Layer 5 of a small transformer language model trained on English Wikipedia (15 layers, counted from 0, width 128). Numbers have three digits each and are written without spaces.
A neuron's activation on a vector x is GELU(weights . x + bias), where the dot is the dot product.

Input weights of the MLP neurons that the questions are about. A number n stands for (n - 500) times 0.0007.
n10 (bias -0.033): 470579292328336249548598402440432885329697594505377487472414421666324706280195425399487414368463430443265378538647695726401359614541606491596526450535393553476586612590445248601320717700561583608331335496565639616292456302434710491769384657474477397290593584487443652736734518395545598441319730604760259549496633428492440610407527430427438583462238323773604599734454686470461347666517
n33 (bias 0.010): 475353437481701563554586567668402532426468597783644702554424516265602557618527433422424648386598441531471564468605430445487347376639390655477550382549467681612739305407453737338443430511579493609619486649309337531459445497657504474428472677358553349266332369409626453457480489620400489532411455416533573305245670614524384437220554379522373474831293530396551627621516547475546445500287
n48 (bias 0.003): 678395548517567730378379475643587720591598399268601314431639509525634468305616433654638431670456360661406568460500478705690367723513236589470412517441362562504573564608642258512546552192442371636693305380529468571304533511405330670581242517578329318870613496143241549504439657171516542424417593488625577324492391648573740413536401554476596537376529463629533418559612586641511327648449
n49 (bias -0.022): 479369626345517449428425530667559558359462452431771500275452464522557168393660679800697622470287257623615641413149562520500657652616599479562421765595442436598625523352384454025412307245704569458542611448507607678623594551417312625556262696276301362522669641525587465632500592500668396285767404449606326456644471417720351521389454363542500348351329557563647670599407449517447466594520
n51 (bias -0.033): 559408396413580497737471702449517420414626447256592388469521468727435561334648664447500610459313470640418526371538514426588472327320558485654482317410656406600593630717724405504477701638721507262419598468510543482500568479583496504458656454467484654516252370440406462692645681763422572420280623507636322497422632668360353417341695482401683359584574466321437388727539689394503522466457
n60 (bias -0.003): 674623562819591351438503370579392477382589327410528309465490489431576527347305599678578520326496542791535358403726658419440583269420618541690308608565440312439448525393469683448458350700529287683512473399608564470487424664398643476539277553469385503457415430424420614577423500540445398527335549414565527612744456325409559497590430395609423552483367484405545500506567407547475438649520
n64 (bias -0.025): 289832398555266601608331491565457443572381449587485622422406371391589682665500332631384483601455487684546544341521680401530403415623516392354660592582701644504564693689500533593514340446295596451417528579394622636418740461567371233386767530467491517478705431605446715268694322708381560484679690396511454463663318615535626177354304528372342517598308572716483649440555804426462626180284
n107 (bias 0.025): 605386490562550589583530512559591589603409270492646477411425682507698272508651518515575391669419404350412656632297563327493468566492378485469556381558324485369394504536368676319493565489658424446641323648497323704400423596548467442685482684428548669368263493732443189470235535319529531519423662716327715547667331422554369569770491319594399295648678576542375434527370614541449576649613
n112 (bias -0.005): 320370555421408746737496358321492567321758456212512639528541555447742483093563637816637539544717696751730447223540733475476476525518513230556411518566425517496500357598496372483511486405451537471523689307338424599508648500461822711703401455405500380645522640387528588504673657564402544677628639375515236303513637310541310557723368644359372522441589605316380666535260354335496409435740
n116 (bias 0.006): 477382468352680432657484516659606446607588456474568373291629429486295599496521609652516523385693643681559634543621399693507306378500523348605458508563561464357599413478636388703384383520277530575518638642462454523448639463722226572463455516488471795388516616488408482710686680542090665462464481437511133424457718504749449328718435489609307390519585454315598575698369288338610461409417
n136 (bias 0.009): 390473772360496548404511378377476710549311343577503174725637540468550457342496607443577684628253485528399722662378337577547635471551594559626551531573561406427557531546524507421577445586310302577544710239598543732559474500547558560825422569407496555457519617459344514764576647398514370547386511444433421438463529580289468553572558412474428671336627396459407340580415622485637496129461
n144 (bias -0.021): 314526715358679472520496521361443408182380424580470591511623456457674298388376708542565395541605298477414640504605448314697565615863432245620396538566560492652306504562358399454394396779554543520589735349461226625446347420485544417469379656508385318603592338533683428448527390522465433692692488398372391468316577500488260475687423714577194578628209537704235534684604598560467640624527
n154 (bias -0.016): 437410604444404474326778504692295533319568334444578401532315523559751434612379590561555377616432328536440679296448375439484365554644500699437442460519547569341389386267383462539489514491589512418373442783328703365548483528676702695444675592679286605397684587175389402446353540523354465779530516581527514627607319646669460574479593070787845487504316434756330726408331581546519269564557
n164 (bias -0.045): 364633528644441520576466578507436519542592528341332226529547284333740604706496415279606530550488233543273463537641577192490432519528556697430766584431601678429521719608333391391487333308533569646438641424403273489381349579277563523313442650439464602472739408512557616455635528500489524638703449443634453581500489511529447601463473391470594588560648479267359392404416756508579700531192
n169 (bias -0.015): 588448496599492353411608288646598401422486062722667488572458491411512547525381598401367593582665188557545393332575377531522700338693607641653269755536607586549573343673822436447620168602446539412570571581496630558572414564435323541386492525528249633645583639549595448401508656384654438333417500613314527407634677500423539612219506774468463406635222430282383474599318528424646382480648
n211 (bias -0.026): 369348407427442628485335329406539478462656652193410412532357654705683437458520660461323624393200496586591636673465608421462511570608418729451641313439438389783592546360372594327461520610461717516637386457513507467521707543381390508457525496333520440484589461359528538603377295428457710355674547447456357603686541455461618747673604374342317481515722545307405677428333443739480370596351
n220 (bias -0.007): 485507619445536704315557563496812360410572715606351640511453616648552354606423775622791565551628344605679554546591372720405486380304489485507473367514475375309386471526525370371520463294573570378612617489629583374358305435348646590442548416206290343622583554582529618609597355197474770288603522592562354588372374519474280551541394526420441488455521636543307574535609477386430636734333
n222 (bias -0.027): 464589520346585438478528286437323560587661448575543525591717750491563276533587507694568507781461384405648377476308388589405483395492422350649511372503530336319416413374480664533463416616725675449533367555519381458608212402461469592558655459764530468819341380478571603595513440630387504433632503522536528525594368252486432687346384730621323507489370454540637276503560410599529569511424
n255 (bias 0.015): 642441442615323471339716450344392577393631492376576580489454540273434730580318641492310201588552614539470315553643593607521532559759430354531685484527442527486196737603637485550503612477678468390500262357556430554426378458345551458436356391481559813504349542466398298702342437480568732544435554616429529602745261426390360569493403507589411326570435326611504500425540647467503466656598
n266 (bias -0.012): 583438291541707469433826639603386578608479316343496484608586704563573558452596756500480650407355235623620479743377453560609718756677562567599301279403536294352643349628522696496434449368372576464623237659308477385560657444511492532496382709297333476471541529484604603465478479584655251442423409536379310287500401484571819512562497504433598628543633241588603551683567425449278544448462
n269 (bias -0.023): 375493565404485416518582367477513810427490615662517657331599388740601630526409531504432504606206478531540354421192576596418483658637507690400589428360556376372494443681484307643547634671510583488696338390370613365300409561727535485568648358518644396317574463554578463634473500446284370472434438356367548418449543535609450393834591524564367417443581353406612517663506504433363587391399
n271 (bias -0.005): 522310574356295606741423473507469261436679454614316751427553413785461392564227586500415459462508586510403555593622497567398797601504318666449536500620530575320443558518680691459262567451395521565466511507337684536598556503510486549427543577679628331586462404358240257569552403339489538409375726496510455441586581500493304432475599624393603221598423466335496463694595489401564582575553
n288 (bias -0.036): 344616652569343801302544527545458537451623523586617387594412484376384493432473640466767548500316576426436634512634483486561831380354306422503489582527371617465732503638462670515416226316624479463561664528415584410634428629433547466500582315526347630673304776425451428460375302437383473496523273519567396277433478672574474648482509390363408496617308707611470616342424515529665553470644
n307 (bias 0.005): 503404388629579567307486366455363455514541486296600472635125496396633285339319530768507378440391468593419713324648687390529425507474734587555566552487458525293475662540561587322610526504573527383414308597306675524679386470506428486536376533592496469433558581539520737562500251511497615407575510433339731583574374452377624525664497570594478359514316561516556445643432640486582489482459
n308 (bias -0.007): 480534314696793504602532420632405556409566504446286678619427513386492627537530453558305650342320463546595414540567677616205477608297644488594625427434720695248331545461575516234631578681488402589363640434514556410565280753405238208700453614447427484465147527327653269456355283287648403524651438390500691471484561713423330563400465547581542504596607630659569500677597684383482484368685
n334 (bias -0.010): 468580601788545590365429300460389399436155365578529556578568457437354485544638423447449460548402355459304434686574474481485567527639605690606512475453137581619486882286453508516545318492602606523587453337294477573522367254372735480320485196480563338353553647656470515516393417622300377660663508421339420479468792543824521512686600587622369728422572421658568576590563560469439464560416
n367 (bias -0.010): 446487490500596559547340596517423532445442374398513555520262512648598385343383604328514318416481442697406367543474477630408674693569630471424755481516415562409617617446391400529581431627353607527333388452585679548578522487371556394785762522587594407701622490409305573556544612340257548264713503522503572487626500634364562548584638339432500381525516167533626480484538381716588511449275
n405 (bias 0.007): 714358320496531485517530425552632449744373211424389548629524565466450513719505587482526320526384408500617432317686714414437596534491580466575767224644343789210500612586512636259661349882884385389617323676670592579358483649345216364451648442431486457491239452517548592504327482651398584390421529646790486405651427686280638535244456389530487478470282719432384393636511672538473530361343
n472 (bias -0.030): 731441456348751542608452521404425441516586450812533488530489427546558816516373744332201652447491455625371461724405279473647575469543654292426449727500555402432280619519430194210605312694390573493493625496535531369485398602572594377587577571419454400521471612310763623622425525376462611528175378492543397415548472516702569357727409611349554524783438343489307570569557621472547273610214
n477 (bias 0.013): 500525638462595464551628415696663563378389338627195411513487614524786302340607518745413404463634701430426447429647313952268401342334645449632564127467681369543537615736428349467356726602649429415576468636524329438678350630517657547448283314579268596315453487402604291514457380431346552332509452505442459797699454750303081524631370606779438676645475500397588631404561412250688141509522
n480 (bias 0.006): 418424470546508428595492551435450443429393449215667596604281358533484536340513799462447689387478500617579442811679671351451303516487622430519504600251421550326597829602292087345360478617429528352703314457663617743660433570533556487539540560404500730256351561546380374605315857390587585419339575488448629402699586358371554378661451315443653517622414665577467735451493421708582450546671
n503 (bias 0.020): 654597530621544571394389394522477524362500494363601558551497676444556509333353553271681349525422589448436516553606475462378367619429446364517563481538345275403380615411386605383600455512480561434475515567580613485274361517563317584626366519647526334644644596515435520586477718458665306560562520570495619337527557345604500516521381456422566680399492547554412559462554631575451613518447

Each question shows a token from some text and the vector x that enters the MLP there. A number n stands for (n - 500) times 0.0095.

"10 ": 522483482530359166439609549366471468636550650451259623490566440463498488529498476414486428397670510335562439348518569493473442726375506515540476834481255479551723485544735605363627466491493392389363622490538330321636487549445508303449566696436502601417497484522681541465615492479444602502433494602544641484474613611403610289610489473530500542262664443600449397385649562569452289570617
The neuron with the highest activation: n308

"M": 497548566528295334322622669335550581569478613370543600512720469497522553606445420489575378384781515377538572381512595362271358707448445455481493720724428416593697471514702520403616464625561474448271520437603583355653575549512477477327547590402510538401423518511574396542584372496378609469417494565452546459374645499541572360669418505569422507436644402494346213349560470684544300479621
Which neuron fires most, and how strongly? n255, at about 0.44

"udi": 482557503451459267271502580458548430627507719538647478393535521411631443550508398564482400463595535506613488466446448433428428628502425424514498683575329527455730406535496662258595527486639497336300592436464417462481618543593546369373297625338535498474406325674558471581685479571401639507458554531460584703289643520522593245574487379491546684304535542782401388414625446647529296600559
The three highest activations, in order: n49, n33, n144

"R": 519636580579316368310541689469529567603456621415511582505759498441486520526520445497560448474653418467564371427521480331316394682361394460530495796704473432633696423541663586338614506608479536361332503505498524371701679545636578464298365536474505462305473411477525437368552394537352523446396559587535600411409683513548520395584497507544433535427611518400378285312613499820471319479630
Which neuron fires most, and how strongly? n60, at about 0.18

"ak": 489665406437527254501421532525616473615595666527492481520502527389549487494393394458462404458675451299563524352588465370379473678515463518444494717478433402675664469512637629272629530720589503321273408471472497351635641415460490480406444575417490521517467418545527391491627557487488631586458565554486557524312616615614660463635356388581424622380705404649353292235606355701535386405724
The neuron with the highest activation: n503

" ": 543496652450357143427570666447568479605594691426253536480571481444488469653589440439593583329670387383598435446552573386432564620424418389494526750423358374593752539421775682483589420547472410337352468553533425321724522467515457391376417561399461513354515458471551489404587638521449584459472521545550641401323628503407638383630503399517546557420538502674424437363657521693560304564588
The neuron with the highest activation: n480

"ine ": 535374583407353140484529565434532504581603730487137471537588440404562544538562531415521450326634406256609400467450654443386501628430469421485499775464322488552757522659657579409593404540565436343346587473477416382681524541473545391429435554490484568465456470493546548485596477474384695455543491571603691584378648575500667310545457456606462515318561485659392365369558514540587391542710
The neuron with the highest activation: n164

"mus": 471662537405455255465542558417507553578531688504457447477536525356574451454445378546538496480644465402524488425472583433464552700436434485470471645467344380649695341647586612142491585521678491427338510314520525335560622611560571447434431691322559474473360504574566494626727433476447546498513583542369540752448568462568524282641549479560343598358639575658365245386490384645505279549652
The neuron with the highest activation: n49

"0": 523596589482405229439562639345506653641626717400677662492524483532586434590584430394483419386590512402531533436557494482423538659478525440514459716665383409594699429706650678386510493495501457388365511424480462399603513581515366389371401649515559605417578468558608449400663342568279527509502508545434629341373589596477592293621401361394507529267590410604412298275613464714458304557538
The neuron with the highest activation: n64

"uk": 666743554429474315376513541522589459639596618538552474536524627489496446524505387563611505420720404349582550349487442438340492639464477430446507581416334487647757331514533639287754509630519494295233407454456469325681648444570485478305436584343507444541466421557448425431631539466494538541499552556444614384311631681672562337599447384489380605370610396604431346354662473648501452517678
The neuron with the highest activation: n33

"elected ": 467420625602348157536566642387543423538638523420183539457504545453563472585529384489471527443635373447574337418563541507584488686411413516548560788573351361529749523615623671503644489502443403258441702380511483363611609719550493368338488541538424548424583395515487420401571566520482684436440412594445596592481577581382600277592459431645371597430571430555513325394574444532493307484683
The neuron with the highest activation: n477

"(": 437582573444439287372556696488502479612686661475336633495633542495524423503496374380521491477634437502547423446438628291287550688488523534478501605708352410491646528635829766443625589563478389290303507383450478394590404536574516407375483588460592454503486312333575458464606489520375650488449616522580544568367614503426533262575561532539452518371591379532366440253514440563601331624739
Which neuron fires most, and how strongly? n271, at about 1.1

"te": 600498724525448355382510497380530467589680684470575421585427531500560456574577467477492399365563511393574387400476522476363402785476477440416523789642279483527769342565610568411704444498480385342416389386564464391505647508647505384433389541423543470435448331504475408592709267409440711478430629475456618614348620543418607391628519538546520594408709417631423285425539443620533306582620
Which neuron fires most, and how strongly? n48, at about 0.82

"th": 551496593449346340360399599386611451629564608488507537414519455426523497507507425386425574346588522425611544438559470300442502597515425453528387780553383368574666382690695612370556519796589362362430562458495596309573735445591428492459495626454520539418565408531537314483574373396457707505427512567429577411459621488508613390661375519550537680277684429556393295247654482691631335484565
Which neuron fires most, and how strongly? n211, at about 0.3

"alb": 558597636382437261324465561475536502638516606478435502414546528272544471451442447560494553460618617402747503378449394421426484629381377501417558750570387323622681433541421609253455628561680469382380505460474484442565562525622536502457467769387522473376404380510565463669576416577414612548478486602564484628424594458505489231653491542527426699439615504568423264331662460749591287384647
The neuron with the highest activation: n477

"a": 517743649528546366394491641535587512605530628523513543717527492576492486557518504496533483424637502340605415417502574499367570673475442413492528631533238393606711449610613614388645416608538407364272471393427592355691521446596513397371364529506522448411573399481551425545500431498407625554439513538432645384260705517499568393662371374526431584374706410602285174362521466745501326421606
The neuron with the highest activation: n334

"==": 486366622446411369343556600393604504476508618564360547490587564513555484654530421599502435419648393368614423430450405502397624785380482423513548620561265407490735582522688652365538512509514420281404529434426631442731464450482569304364388733414449522440422344517685452458722420423440654416626501602496458625410577483508573384610511491543320522427659455527436390297693488626610255520693
The neuron with the highest activation: n220

"that ": 395401700455317177454618656470469472438531607359257530611592567469486536502601422429544469346699516405522567484521517379425607680431473442486522578509337370592654511604704573386568527658624418292481550510472589485629442561559577392389487565546550610410597415418567455446585546580596575518350480569451580614304676515385630309608429495574403632306569414631531257278528394501533224568711
The neuron with the highest activation: n477

"ors": 549583723471368246467476495332662557683626587453513564480544572470518477503493405515526496310579340360545512409550538513539454634387467580350408695463320451501652484573589636349654442516565338441387369440474671393700530669610491348354553572522423547481428434452458408491564224481363700447458618583481613593335594620685549362536502552531382650437610456480466184315618543727547361538610
The neuron with the highest activation: n307

".": 604555611516524230388516684508614538511535649424591627576568488519450417661474533487614438423662387380556535430434396405410433705485551370408470703502522390576687335591785625374591513589591289395332414384379530369661541541434523424302506530437537525428582511490488462358619451466440654398554573549508547477333645571448505369697519418487412517216601541560471387155559450714589393551635
The two highest activations, in order: n220, n49

"In ": 436474533496376168403583661374555439576595584438311551503634586544478419619621346461478531503642402489630509365476547439385645569360455474482676724566307535532682603427565635387640596674462450262493553525507444358597603521474468308398497681425457440535471392383564422434476522477410627420490516619440624589417712574439672349544516439516425642414521504550367312218566444633678271618642
Which neuron fires most, and how strongly? n405, at about 1.4

"un": 492634640523451392497496585382548581653712685545465528505473489375517465617623367489529473528757382414567537453524578406438474658425416320391544700572359436438633518611574587301689483709632456406407432548496471397559518558567560343307447477445520468442529335550597546453624436587353568489331625578394654540236651665326485410539379346472422667265608506524409280461505424687437289593640
The two highest activations, in order: n405, n33

"ur": 522605613472546365322591485369561457669596717508453551458566525465628465592513387490461539507578407429723476378605539425406450536492374474362407692542402382602871471514565623364675450614467448425459383445532578396610596469503573375431408579325584508441471300484621404487536396552299636470513554520509606528346602612391651421580288413547478673440540353586367271372459516786570230613661
The three highest activations, in order: n211, n33, n60

"st": 563476533516400348404344627278498558662571779487420648374639551329565521399473474443551436392605535318604483428547518457369458681497433513445435811631411430571787362546554658409556525650554198320447422425488668298548534547586550471511436586403444507507489395466553355499620543464300561578503582581505635484435617536574445469635483511527388605353617534506358338351403437702566334497716
The neuron with the highest activation: n112

"of ": 470410680388371174497454590535539360441567667364206618411696548648495433442559437369515494399724480509544473394470622458389565719465505541491488663591335347593706480516649617359693525676547409369410520465482549364596600581528404402387540542448492533470541507421574454460657419434391624446441496582423630605432645557364615387601557473577423572437629394586413235263499524606636292542633
The three highest activations, in order: n211, n367, n271

"comm": 461483708566430257390547609358512464600580611422521687472567556408538515627493307475559548480730549356452405410445653479419409717484396407530506677585282329398636406503614606543619370584508447365384510532556631355736586545689491428435447483392482545468536279564539483669548434596364661540478464527475469604415670591443531286555421506522456590411520471574517204441425369622438224610711
The neuron with the highest activation: n116

"and": 475619666570445278497323648322509530682601692551418575588436506445527516537421408515528442349627534341674561410627503400402537679467487640521495659491364406573740440518477614379600509639563404310219584484381485293589589545500506540402367513386533491452410391478618475468542557471374657558478528612511604458454513549523595376683401461527422728369684489614411210353397386696418293585610
The three highest activations, in order: n211, n60, n307

"el": 590581589451377370458448488423564558537664636596471490553604670447467486589526434473547509440660381335698404434495550344467505606463494563430438732439351455456695440523686553311544416649548486390427382429514535355680437587643510460505411592414562502547510306441477372646590385465371618531367564576488555532345687658502551361599365469493395678402564540500342154356503353831663324435682
Which neuron fires most, and how strongly? n222, at about 0.63

"li": 535602653490640200254461456343598375522594653584429604527668590489569480564494388526592469465701395358545454431500550373389394606481474432560485702424365423464589380474558642426675599562538471373291397453491566311735604474668393398496403612461585489459460291566437449518657480498317696543413613570506545628414563512408599345580438549466375548414557474716409307438502369766556348635630
The neuron with the highest activation: n222

"il ": 544490555377361106455450568448601439612596655444099488532581512462488541578435398469600521362702404348650446428507561464438523640477401438361428775406308453592773461554635592488648401621561434308387588507489521392757477452490506495432470655495508536465467496446517559441570514403456689466483441599649578500475551492499666324521451498568447599379548445628448461398525506604560229612699
The neuron with the highest activation: n10

"er": 534504549443453262388499537489529407587652733528434481596461544494546384522570357450554567499617491339662469387585512435386535667550515469427421708519465432602768356580614655313714506681602455423299452430460458289662457494599514443515324484364425508514478267463453432590604399545383687460495641506393541535390722568450541436647330448532470578528539483527364309350444499805583288486713
The neuron with the highest activation: n211

"===": 539429608450371371365498661354599464506497562613292601485524541573554478621568377643526456453659386459642436388477331507454668703341459501486595684646403337551859529498682627426526526534504369326424543473387587454660426497425418396367391743369420435450435280485544447457653440470478715474608577620430459612404624573438551365612541497511422507425623422445387344328685551654522267539615
The neuron with the highest activation: n220

"L ": 545446542389340145419578628350599525603639630374141449600606485340424485633572379526548408377721428424652487466386560446498419603456448499447523786488335441526701542527657567472548519449572390353441472473507529487584469552587418359501417647470502474496526390418518507422573637532383718391382545518468643521500622583424606315594474539519510433341568507637369391427690513643491336625800
The neuron with the highest activation: n48

"2": 504664580506463202446604602448538589599615649464643650501449554508473432600518520415610479445631492443608388445470518522324486739498515501532447689665349425577690434644675562334563550441492468352365467394512420388592432589574450351434411622480533559364608367499595469464601406629353568457489462584420636374433712593416639321602365489356493534311638361526330215262615463664541302567616
The neuron with the highest activation: n266

"bo": 471559632486454393303519560451526482529536640423500412548539503384501431494510525472519485372651406393602552461433614595487402708501514343409475832674367402605595355660607598335614484566685312302246500418477539473703499583620536536418420536440472459457390411571609458536620388598343543524479560468458559539434553458392676252559472548482409667329727496732435249424423494669544289526700
The neuron with the highest activation: n307

"ul": 630549624533429364319519455530591488610704636587466581489543591496464476557557420510610497478622388468687456427519505425437525652431479515410441689525373454645618387537553559173761476598445415273510465479468564394594523416516472342426375462376599480479514378458535445480595445492384646455451490565520633513381669568510629220683219431460447738451501398583327240437627493727578312622641
The neuron with the highest activation: n48

"e ": 515437581412369185471472595440571444598595706479113474584624534555530534535541421476539536365643382327582379445509563405421485661485426379480482771491351485562768560548644701465654359642530347351403504491442372379664544524549543438404420581416502554451434517487509504448618574465465683490480555590608676497328712482468581346572401400635464544295588534582383487287553469578514318533659
Which neuron fires most, and how strongly? n405, at about 0.18

"re": 556442556486351236469462528411536462597637593552485673459573550459527466643595491547513516514561459378500448446618551525424543747474353491432477746517293319610623368599589629406642613610464406402473382508472654372632621492642485460399288556532571380517476293573491360462649418499286576515322716584482565490321675666520543341559464515516418540313547544620337271362420484774509314486592
The three highest activations, in order: n271, n48, n269

". ": 524310610512344034414567721389612480540513651442458614534570615500490628520540508404560466413683410452564460443486506402424532643451456417374613669326403391504743522595763612550622517548529333353456629476383545336754538539482504328393444548445503539483516391378511470511551440515471595501439611516528536489444669482403591346656503446603477587392487556582401360220607481695454306578603
Which neuron fires most, and how strongly? n480, at about 0.54

"ati": 549703582537495295339490474464523554641641722591530543374585599588528525511607402590509411436642340366614431520527368407526474673413465532378470640441215352565663351585651570305685514433579392332295575327495510449511659531624365446361475507357541498488536369663562383454688527450389657494486531461456564584327514647499656412610322380517496542469484410675417354451511467683603277610666
The two highest activations, in order: n48, n220